Layer 4 of a small transformer language model trained on English Wikipedia (11 layers, counted from 0, width 128).
A neuron adds its activation times its output weights to the MLP's output. To switch it off is to set its activation to zero at one token and run the rest of the model.
A neuron's activation on a vector x is GELU(weights . x + bias), where the dot is the dot product.

Input weights of the MLP neurons that the questions are about. A number n stands for n times 0.0035.
n131 (bias -0.035): -51 16 14 -11 -3 -20 8 30 25 -12 42 -14 33 -43 -6 25 -27 31 -40 -21 -18 -74 -19 -1 30 -75 12 -32 37 -5 10 -45 -9 15 4 34 26 -12 0 12 -23 29 8 34 -60 -25 -22 -27 11 5 -34 26 -35 15 -2 -6 -37 22 16 37 -30 -2 -14 -7 -50 15 -6 23 -60 32 50 13 13 -9 -42 18 32 14 13 -9 5 20 16 4 -37 -13 64 12 52 30 -38 56 24 -1 40 23 -12 -8 -22 9 -11 -20 20 -20 -48 22 -3 26 -14 13 -50 32 17 -31 -54 38 7 -4 -34 -17 12 -40 -6 -7 22 1 10 -21
n227 (bias -0.072): 5 -38 17 -13 10 16 26 17 -7 40 34 -22 24 -42 81 12 -10 -26 7 26 -27 -47 -55 -46 -3 -21 39 -42 -35 45 5 2 -6 55 12 -9 21 1 -23 -37 31 59 -18 83 -78 -52 -16 3 -43 -41 1 -12 23 35 26 39 -31 25 -84 -25 94 -1 1 4 -30 2 12 48 -13 -35 39 -2 37 19 -28 -25 -20 -2 -1 68 25 1 -11 -8 15 -8 25 58 -3 22 -17 17 -45 -40 6 -35 -4 -39 31 -15 -10 2 15 -16 9 -2 -13 1 47 -34 20 5 27 -32 9 29 50 -36 -52 19 13 29 -34 6 25 -1 -2 -20
n407 (bias -0.023): 45 -35 39 -16 -5 16 -5 13 -4 15 27 -13 20 -12 21 -5 -2 -26 3 -19 3 -22 31 -10 -8 7 50 15 12 14 1 22 10 -12 -10 -68 14 -6 28 24 23 -11 -14 -15 -37 73 16 -36 1 11 31 26 -26 27 29 18 -17 -18 -24 -37 86 13 4 -9 4 17 2 -3 -1 3 36 6 60 -53 -26 -52 32 39 4 32 3 -59 22 -26 16 -3 27 -9 -2 38 -29 -4 -20 -20 47 -16 -7 -44 25 -45 -59 -9 48 -62 -64 13 7 -26 40 -6 -10 -14 -19 -16 3 18 11 -12 5 -17 -37 45 44 18 19 27 26 -23
n453 (bias -0.029): -5 27 55 8 10 49 -20 -23 -38 25 0 1 -57 30 -11 7 30 -1 3 -24 2 -12 16 32 21 -17 -4 -20 -51 -3 -24 9 -25 -16 0 -9 -5 -18 26 29 23 -4 -1 20 -56 28 -15 -48 -54 -27 -24 21 -32 -2 9 9 -6 -30 23 -22 63 9 -16 2 -30 -19 3 4 13 30 -49 23 9 -3 -2 -16 -8 -3 17 4 10 -9 -8 -3 23 -35 -14 -11 -62 19 -1 29 44 24 -4 -50 22 -8 28 21 -41 4 32 -15 -7 23 13 -4 4 19 -11 -21 -11 -8 41 21 -19 -7 16 32 -38 19 13 32 53 27 -18 30
n460 (bias -0.039): -55 0 -50 -16 3 10 -42 59 20 12 66 -6 -74 -15 -6 48 -6 26 8 -17 -2 14 33 -28 12 -6 6 4 -1 16 -21 20 23 7 41 12 14 -18 -32 30 37 -1 -21 20 13 5 20 -35 1 -10 -4 60 9 19 -13 31 -21 20 23 -13 37 14 22 -12 -25 -14 -10 14 3 16 -21 -15 48 33 -7 9 12 15 -11 21 19 8 3 -5 27 -12 33 16 -5 -6 -51 33 -12 -22 7 20 -6 16 -11 8 -20 -52 2 12 -4 16 -30 15 2 0 -50 10 -41 27 -9 -29 -17 -80 7 -4 13 -12 -29 5 34 3 -17 -22
n479 (bias -0.071): 12 9 25 -5 -26 8 -1 -23 25 -37 29 15 24 -25 8 4 11 -1 31 27 21 22 -49 -31 14 2 60 -15 -8 26 -11 18 -8 6 -6 -40 27 15 31 -3 -6 25 12 21 32 18 -36 -3 -6 -27 8 -1 -22 -34 -2 49 -10 -6 -20 -20 -5 9 -12 12 -4 -30 -1 -12 -9 -5 -1 -25 24 0 -35 -28 20 2 -12 46 -26 -39 22 -27 -23 -22 -2 8 -20 -4 -4 5 22 -29 -19 -31 -2 3 19 44 11 -36 10 13 7 8 39 -11 37 27 -16 3 -27 56 -5 -8 21 25 -42 -34 -1 21 0 7 -2 9 -23 28

Output weights of the MLP neurons that the questions are about. A number n stands for n times 0.0031.
n131: 19 32 17 -3 -24 -4 14 20 -20 6 11 0 8 5 -13 0 -2 -48 -14 17 26 -19 -20 -18 9 -40 20 -1 9 -25 8 19 33 25 4 -4 2 42 9 -3 25 -12 -5 -4 13 -26 18 16 -18 23 11 -24 13 -17 -2 1 -33 2 -22 -26 -14 -7 5 -37 -24 17 -21 -32 23 7 -13 -40 -35 4 32 2 -7 -10 -9 -2 -3 -29 -37 -34 25 26 1 37 9 -4 -10 -14 26 -1 -16 -17 13 -19 15 -14 14 27 -11 23 0 -34 16 -18 12 -43 5 11 -26 13 2 16 6 42 9 48 -1 4 2 3 6 63 22 -38
n227: -51 -24 5 4 -28 -52 -13 -9 -5 -27 8 -9 18 12 0 1 58 -43 9 -39 27 21 -8 -48 -5 21 39 -4 -46 23 8 64 -3 8 26 -26 3 17 -22 -5 -32 -53 5 -48 20 53 17 -2 -24 67 -40 -11 -25 48 -27 -31 -12 -2 -19 -34 -7 28 0 -15 6 -20 62 0 11 22 -27 31 29 65 5 -14 55 22 -51 49 23 -50 22 -22 -4 27 -22 -17 -14 -13 25 1 -10 -2 16 48 4 25 -44 -27 33 -34 19 -9 -11 -68 -6 46 -19 50 -31 60 4 43 -19 3 -10 23 56 10 0 -60 -1 10 -19 -1 -14 33
n407: 18 18 -27 -6 38 -62 2 -12 7 -2 -20 5 -16 26 -17 6 14 26 -7 -31 6 22 12 -9 9 4 -14 -38 38 -43 49 -26 -11 11 8 -5 6 37 -24 -22 -3 29 31 18 -14 -7 10 10 -5 26 41 -29 22 -49 8 -44 31 30 -3 22 -35 -27 1 -17 26 -47 2 16 15 22 -21 -12 22 -9 39 21 -11 -2 -4 6 -25 37 1 20 18 44 -10 -12 21 2 6 -2 14 1 -21 -52 -19 -19 -70 14 12 -17 1 19 5 -26 31 -51 -3 11 -26 7 -4 -1 35 18 -36 -28 -16 36 -13 14 -21 37 -3 -43 30 14
n453: 17 -19 -21 32 4 12 -29 -11 -11 -10 -24 -25 5 -13 20 44 30 0 2 -10 21 -25 -18 -6 -12 7 -18 -35 15 18 -5 14 5 30 29 -24 15 -5 68 56 10 -13 -4 -6 -18 -11 -1 34 4 22 -27 7 34 0 -18 16 0 -45 -37 48 -2 -29 -39 -10 9 -6 -19 24 -35 25 -35 -26 14 27 9 13 -15 -7 -17 -15 -8 33 32 33 9 -8 -24 -26 40 -11 -12 9 19 -4 0 -22 -23 -2 31 21 19 -16 21 8 -2 -4 3 8 -14 -13 -67 -10 -17 -22 -9 15 -4 3 17 -6 2 65 72 -34 -13 -8 -22 -31
n460: -5 39 -11 -5 24 -13 21 -21 -26 -27 -29 -10 7 19 29 -13 11 1 11 22 -23 -3 -3 44 -45 2 -37 -8 -8 -13 17 8 -9 39 -33 -35 44 -4 -46 -19 -14 6 10 -21 -39 -21 -2 19 -1 39 -1 -34 -11 -17 5 37 32 -21 -26 -14 -8 -11 31 -15 25 2 4 -20 20 4 -16 55 5 12 19 -12 46 -6 26 1 10 1 28 -23 -18 -7 -37 12 3 12 20 -32 0 11 -23 -18 0 -2 5 12 -1 -24 20 15 11 -11 2 -13 -7 -24 -13 34 -9 34 2 -20 27 -8 4 -29 19 -22 -5 -3 19 0 3 20
n479: -30 -23 10 -1 -27 16 2 -26 13 -23 -16 -27 13 1 11 -13 17 13 5 1 -5 -4 -17 -6 33 5 12 6 3 -45 -2 2 18 -17 2 10 -31 0 22 -3 14 -16 -13 24 15 2 -2 -9 -4 -17 25 -10 -9 10 16 8 23 -3 -17 14 4 18 2 21 21 -16 1 1 -18 2 -45 -14 -23 -20 -29 -17 9 4 26 -38 -6 -8 23 -3 -21 83 -3 20 -3 -11 10 -3 -20 -6 17 7 22 70 22 -4 -14 -1 -2 -1 8 -11 7 -94 -19 -36 6 17 -7 11 -4 15 10 -27 3 -19 -20 -4 27 16 -14 11 -3 16

Each question names a token from some text and the token that comes next. It shows the vector x that enters the MLP there. A number n stands for n times 0.045.

Then comes g, the gradient of the next token's log-probability with respect to the MLP's output, scaled to length 1. A neuron's effect is roughly proportional to its activation times (output weights . g). A number n stands for n times 0.004.

"c", then "ents"
x: 13 -18 -26 -25 2 -14 -6 -14 10 -6 -12 17 -2 -27 -24 -5 13 15 23 -1 0 41 -4 10 3 39 2 -3 17 -8 4 -15 -39 -43 -7 2 12 12 -14 -17 -9 -3 -4 -6 8 4 -3 19 7 59 -24 -15 16 10 15 21 2 -41 13 -19 -20 -26 -15 -38 -16 -13 9 -28 -14 -5 31 -9 21 1 -16 -12 -6 16 20 -2 -20 -7 18 14 -2 29 -14 21 -19 -4 18 2 16 19 -15 -4 -16 39 -13 6 -26 -35 14 6 -13 2 -3 0 -17 7 6 4 6 4 -19 -21 -19 12 23 16 -18 -9 29 12 -20 -26 -10 20
g: 20 -2 5 -27 6 26 -16 14 -2 21 -16 -23 17 5 -30 48 16 -28 -5 23 -4 -4 -5 11 0 -18 -2 8 -1 2 -4 44 -9 -8 19 9 4 -11 -14 -1 24 -31 19 -3 25 17 -2 29 26 -13 -20 0 17 -40 4 -33 -43 0 31 -4 -23 32 -10 -4 7 -8 -37 4 -27 32 -24 4 33 -47 -7 33 -40 3 16 12 -20 35 19 16 -5 21 -22 50 8 14 -16 54 1 -15 -8 4 -21 43 -16 -16 -46 -15 42 8 -2 5 0 38 2 -19 4 -26 -4 -16 -21 -25 -4 -40 4 -13 21 -11 11 -16 16 5 19 -62
Which neuron, switched off, lowers the next token's probability most? n460

"s", then " Sh"
x: 1 -13 -16 -33 -4 -21 -11 -14 -7 -15 7 0 10 -18 7 13 -1 5 23 -3 34 32 -2 34 -17 27 -28 -19 38 -15 -9 20 -15 -18 -23 8 15 41 5 -7 -16 17 -1 -28 -6 -20 -5 30 1 20 -16 -19 10 2 -20 22 1 -17 22 -19 -27 -25 0 12 -14 0 -7 -28 -24 -19 -1 11 15 -22 11 -9 -9 38 -3 2 -3 -14 29 1 4 48 -19 6 10 7 0 -7 3 3 -18 5 -17 41 -39 19 -19 -15 1 -1 -18 -6 -4 -17 1 -19 15 -7 -3 19 -6 -6 -4 -14 33 -11 -6 20 5 17 -15 -13 -11 8
g: -8 -4 4 10 -2 25 12 -18 46 9 -23 -30 -9 5 -6 -17 4 3 -32 2 -13 -7 6 6 27 -9 -17 23 18 -52 25 -39 58 36 -24 13 2 7 -11 -40 -33 12 -21 3 -9 -23 -12 31 -19 6 30 6 37 11 -6 13 18 25 15 21 -41 0 -10 -14 9 -66 0 19 -18 -2 18 15 -31 17 17 -31 -23 -9 19 16 -20 -16 9 -37 12 32 20 20 -7 16 -5 -28 -11 32 14 -11 14 1 -6 0 -13 -9 -4 30 -2 -6 17 -49 5 3 -44 -16 5 53 30 19 17 -11 -20 2 28 -34 -8 -6 -35 5 24 23
Which neuron, switched off, raises the next token's probability most? n407

" first", then " st"
x: 13 28 -37 -27 3 -39 6 -4 -12 -27 19 8 -3 -41 -25 11 3 23 21 -9 -18 20 6 -3 -43 14 -27 -5 34 -16 12 -6 -43 -14 5 4 16 -11 22 9 -11 15 2 -14 -36 5 -10 6 -6 17 -21 -37 -31 -5 7 -1 -24 12 -10 -7 -14 -24 -7 -4 7 27 -5 -8 -14 7 17 20 -1 -8 26 -22 -16 -26 32 -18 4 18 -5 37 -17 76 -22 18 -1 43 20 25 8 -13 -19 17 -14 8 -15 -1 3 -1 -18 7 10 -4 1 -3 8 -25 -28 -2 6 28 0 -6 10 -7 20 -7 26 5 -21 -2 -4 -3 -24 8
g: 4 28 7 30 0 25 9 -1 -17 4 27 22 -11 -14 -26 0 -13 -3 32 -32 10 -11 -9 13 -6 -74 -4 2 -1 -6 -12 -9 37 -15 19 -3 7 7 -17 13 33 -27 24 -33 47 11 -17 -14 -29 -25 -14 14 -13 28 3 24 -33 -22 0 22 16 -34 -17 11 13 19 -15 -71 5 10 -12 13 -26 -16 -30 1 -11 -28 50 5 -25 11 24 -3 -27 -32 0 -17 -26 7 13 -6 3 62 18 -18 15 -25 -1 4 -10 43 40 -5 -8 -14 -9 -13 -10 -9 8 -21 33 35 -3 33 -24 16 -10 -7 17 8 -18 12 3 11 15 38
Which neuron, switched off, lowers the next token's probability most? n131

" broadcast", then " by"
x: -14 19 -29 -12 3 -25 -17 -6 14 -7 41 4 -17 -30 -40 15 3 11 22 -8 14 42 -10 -1 -21 5 -20 -17 49 -24 3 -5 -22 -36 -11 -1 28 -7 3 5 4 19 7 -6 -29 -4 20 5 -21 20 -20 -24 2 -20 -16 -31 8 5 17 21 -34 -11 -8 22 31 3 -43 -21 -31 9 0 27 14 5 29 -18 4 9 25 -38 -12 5 -14 2 -4 54 -19 14 3 20 16 -4 18 -6 -40 22 4 17 -22 10 -4 -6 0 10 3 11 -2 1 -3 -17 -17 -15 -6 30 15 2 -20 -1 8 -27 17 20 -25 2 -6 16 -29 1
g: -29 -14 12 10 11 18 12 -7 43 2 -3 -38 -5 17 15 -24 -27 -35 24 -8 11 0 -2 -17 24 -2 -19 -32 -20 -27 6 15 94 17 -4 18 17 -5 -5 -18 -25 4 11 41 19 18 21 -2 -12 4 -51 -16 -4 19 7 -2 20 -42 11 12 20 -10 -21 -3 21 -20 2 2 17 0 -51 40 -9 5 -14 -2 16 40 -22 -23 -16 31 14 7 3 -9 -31 10 19 0 3 -52 12 -3 0 -21 13 21 -29 23 22 -2 -28 13 -23 38 -16 -6 10 -3 -18 32 15 23 -25 -14 -19 23 20 0 10 -56 -16 0 18 -8 -19 -13
Which neuron, switched off, lowers the next token's probability most? n460

"ll", then "\""
x: 7 20 -43 -26 -2 -25 -28 8 -21 1 -17 21 -12 -30 -32 10 -11 5 21 -14 7 56 -4 -3 -8 6 1 12 13 -34 9 -19 -27 11 18 4 16 37 -15 3 -27 17 -11 -16 -30 -18 5 7 -3 11 -14 4 26 -6 -4 -19 3 -39 23 -2 -31 -24 -22 8 13 -11 18 -21 24 -6 6 -22 6 38 16 -20 -4 19 9 1 -37 -13 3 13 -1 30 -13 18 13 -8 6 18 -5 -23 0 25 0 45 -14 3 -3 -26 -2 23 -17 -3 -20 6 -40 11 -8 -4 -2 26 -33 -14 7 -32 22 9 23 -21 23 -1 4 -29 18 23
g: 34 -4 0 36 -26 1 -2 -22 -20 20 4 4 -27 13 53 24 -4 1 14 -27 -29 15 15 36 8 6 -19 30 21 -18 47 -31 -17 -21 -29 32 -17 -1 5 -4 -13 21 -14 -1 -36 -8 22 -6 -14 9 57 -4 23 -27 -44 -7 33 14 33 -4 9 -35 4 -20 31 10 -2 -23 4 -30 12 -1 9 -6 24 38 -20 31 -3 -43 -6 15 -12 20 -5 21 -21 2 9 -11 -11 -28 -2 47 8 -15 12 1 -25 19 22 5 19 15 -35 12 -33 -10 -28 -8 -6 0 -16 5 -6 -42 6 32 52 -14 -21 -28 1 0 -46 -5 9 -15
Which neuron, switched off, lowers the next token's probability most? n460

" because", then " of"
x: 24 4 -32 -16 7 -3 10 3 3 -15 26 7 -3 -28 7 3 -13 25 22 5 -6 -7 -11 10 9 35 -18 -24 35 -33 4 -25 -32 -19 -5 19 26 4 7 -28 15 33 -11 -4 -43 -21 -24 23 14 10 -13 -43 11 -8 -29 -6 -8 3 -46 1 0 -22 -43 24 -5 8 12 -2 -17 14 -14 8 9 7 5 -14 -21 1 24 -12 -4 11 2 -13 29 53 -10 23 11 -4 -20 -17 -1 8 -9 0 22 -7 -38 19 10 -5 18 6 -9 28 -9 -22 2 -1 0 -29 17 12 -2 -2 -3 -31 8 23 -1 5 -10 18 -6 -7 -17 5
g: -31 -16 -8 -8 -8 -15 16 -22 -13 15 -18 3 -3 20 -4 -11 -12 18 -15 19 17 -31 -27 17 16 16 -8 20 16 -16 -4 -12 10 -27 -20 33 10 -41 17 -9 -11 -14 7 -1 -16 -27 3 15 38 11 -44 -17 25 -36 1 -4 28 -31 -3 41 -28 -26 7 21 15 -6 -24 11 17 -21 -42 -16 -38 30 22 -24 21 15 29 6 53 42 -58 -8 -7 25 0 -2 1 14 35 -24 5 -14 -23 20 -23 27 16 22 33 -30 4 -11 37 -16 -30 26 -24 -27 -3 -19 8 12 33 -5 32 19 16 -5 13 -17 4 -25 0 -22 40 32
Which neuron, switched off, raises the next token's probability most? n227

" so", then " that"
x: 16 11 -30 -14 0 -5 24 10 1 -25 21 4 -4 -20 -11 -6 12 23 24 -13 -24 7 -30 -3 -24 27 -19 -7 33 -21 22 3 -41 -9 -1 31 17 0 -3 -14 4 19 -19 6 -45 6 -14 -4 8 22 -13 -12 -19 7 -7 -13 -30 1 -29 8 -3 -24 -50 -8 24 12 6 -11 -11 10 31 12 33 18 -37 -3 -11 -4 37 -4 -15 11 1 -6 13 40 -16 13 27 3 -21 -20 -6 7 -26 4 3 20 -20 11 -6 2 13 9 -7 12 -12 -13 5 -22 9 -23 21 -17 -8 24 -24 -21 0 8 -20 3 3 15 0 1 -10 -4
g: -22 1 4 8 -7 -35 -1 -25 22 20 -6 20 3 52 -15 8 14 29 6 -14 15 22 9 12 -16 43 -31 -24 -25 -10 -5 5 -41 -24 -2 26 -4 -28 14 -15 -1 -44 -8 0 15 6 9 -9 1 19 -12 8 -23 8 -5 -62 14 -43 12 15 -43 -16 -8 -20 52 16 -43 -17 16 -20 1 18 -11 9 -12 -14 1 -4 -7 -5 -17 23 -15 33 14 1 -33 -42 17 12 16 -17 43 -23 -41 -15 11 29 20 24 28 -10 16 4 44 -27 15 11 -19 16 13 -4 13 -21 -14 -24 -5 22 48 -19 22 32 9 -1 38 23 -16 -4
Which neuron, switched off, raises the next token's probability most? n131

" |", then " 7"
x: 22 18 -16 -8 -11 -25 9 -19 6 -22 -3 -14 1 -21 0 17 12 -15 22 -5 1 21 -9 -10 -8 16 20 9 34 -47 7 -13 -16 -8 16 -3 -2 27 8 -12 9 12 0 -12 -10 4 -19 18 -10 15 -10 -12 -15 -35 -13 1 -16 9 9 -5 -3 -4 -6 -1 0 5 7 -4 -5 6 -3 -7 16 18 11 -28 -3 -6 16 3 2 11 17 28 7 48 -16 11 -10 -1 16 22 2 -26 -32 6 10 5 11 2 -7 -8 -2 18 -6 5 1 -66 -20 -37 -15 -9 -10 22 -3 10 -1 -10 17 -2 2 -3 15 2 -4 5 -11 14
g: -2 -25 12 20 -7 20 -20 -49 19 46 20 -4 40 -18 -40 -28 33 -5 -20 36 4 6 22 46 -20 14 -2 4 50 27 29 -3 22 19 -14 -2 13 -21 -5 -33 19 29 -11 -22 -43 -8 8 6 11 -29 -28 -25 -23 -8 22 -46 7 21 45 -12 -4 -17 8 0 19 5 -4 -6 -15 8 -20 5 10 1 -19 9 -6 -3 9 2 12 -3 -36 -25 -28 46 -4 -23 8 -20 -18 7 -5 17 3 14 -3 30 -4 1 17 -34 21 -9 -2 -7 3 -13 1 -3 -15 -9 9 -29 9 -15 -41 -4 9 -36 5 70 33 8 3 10 -50 21
Which neuron, switched off, lowers the next token's probability most? n479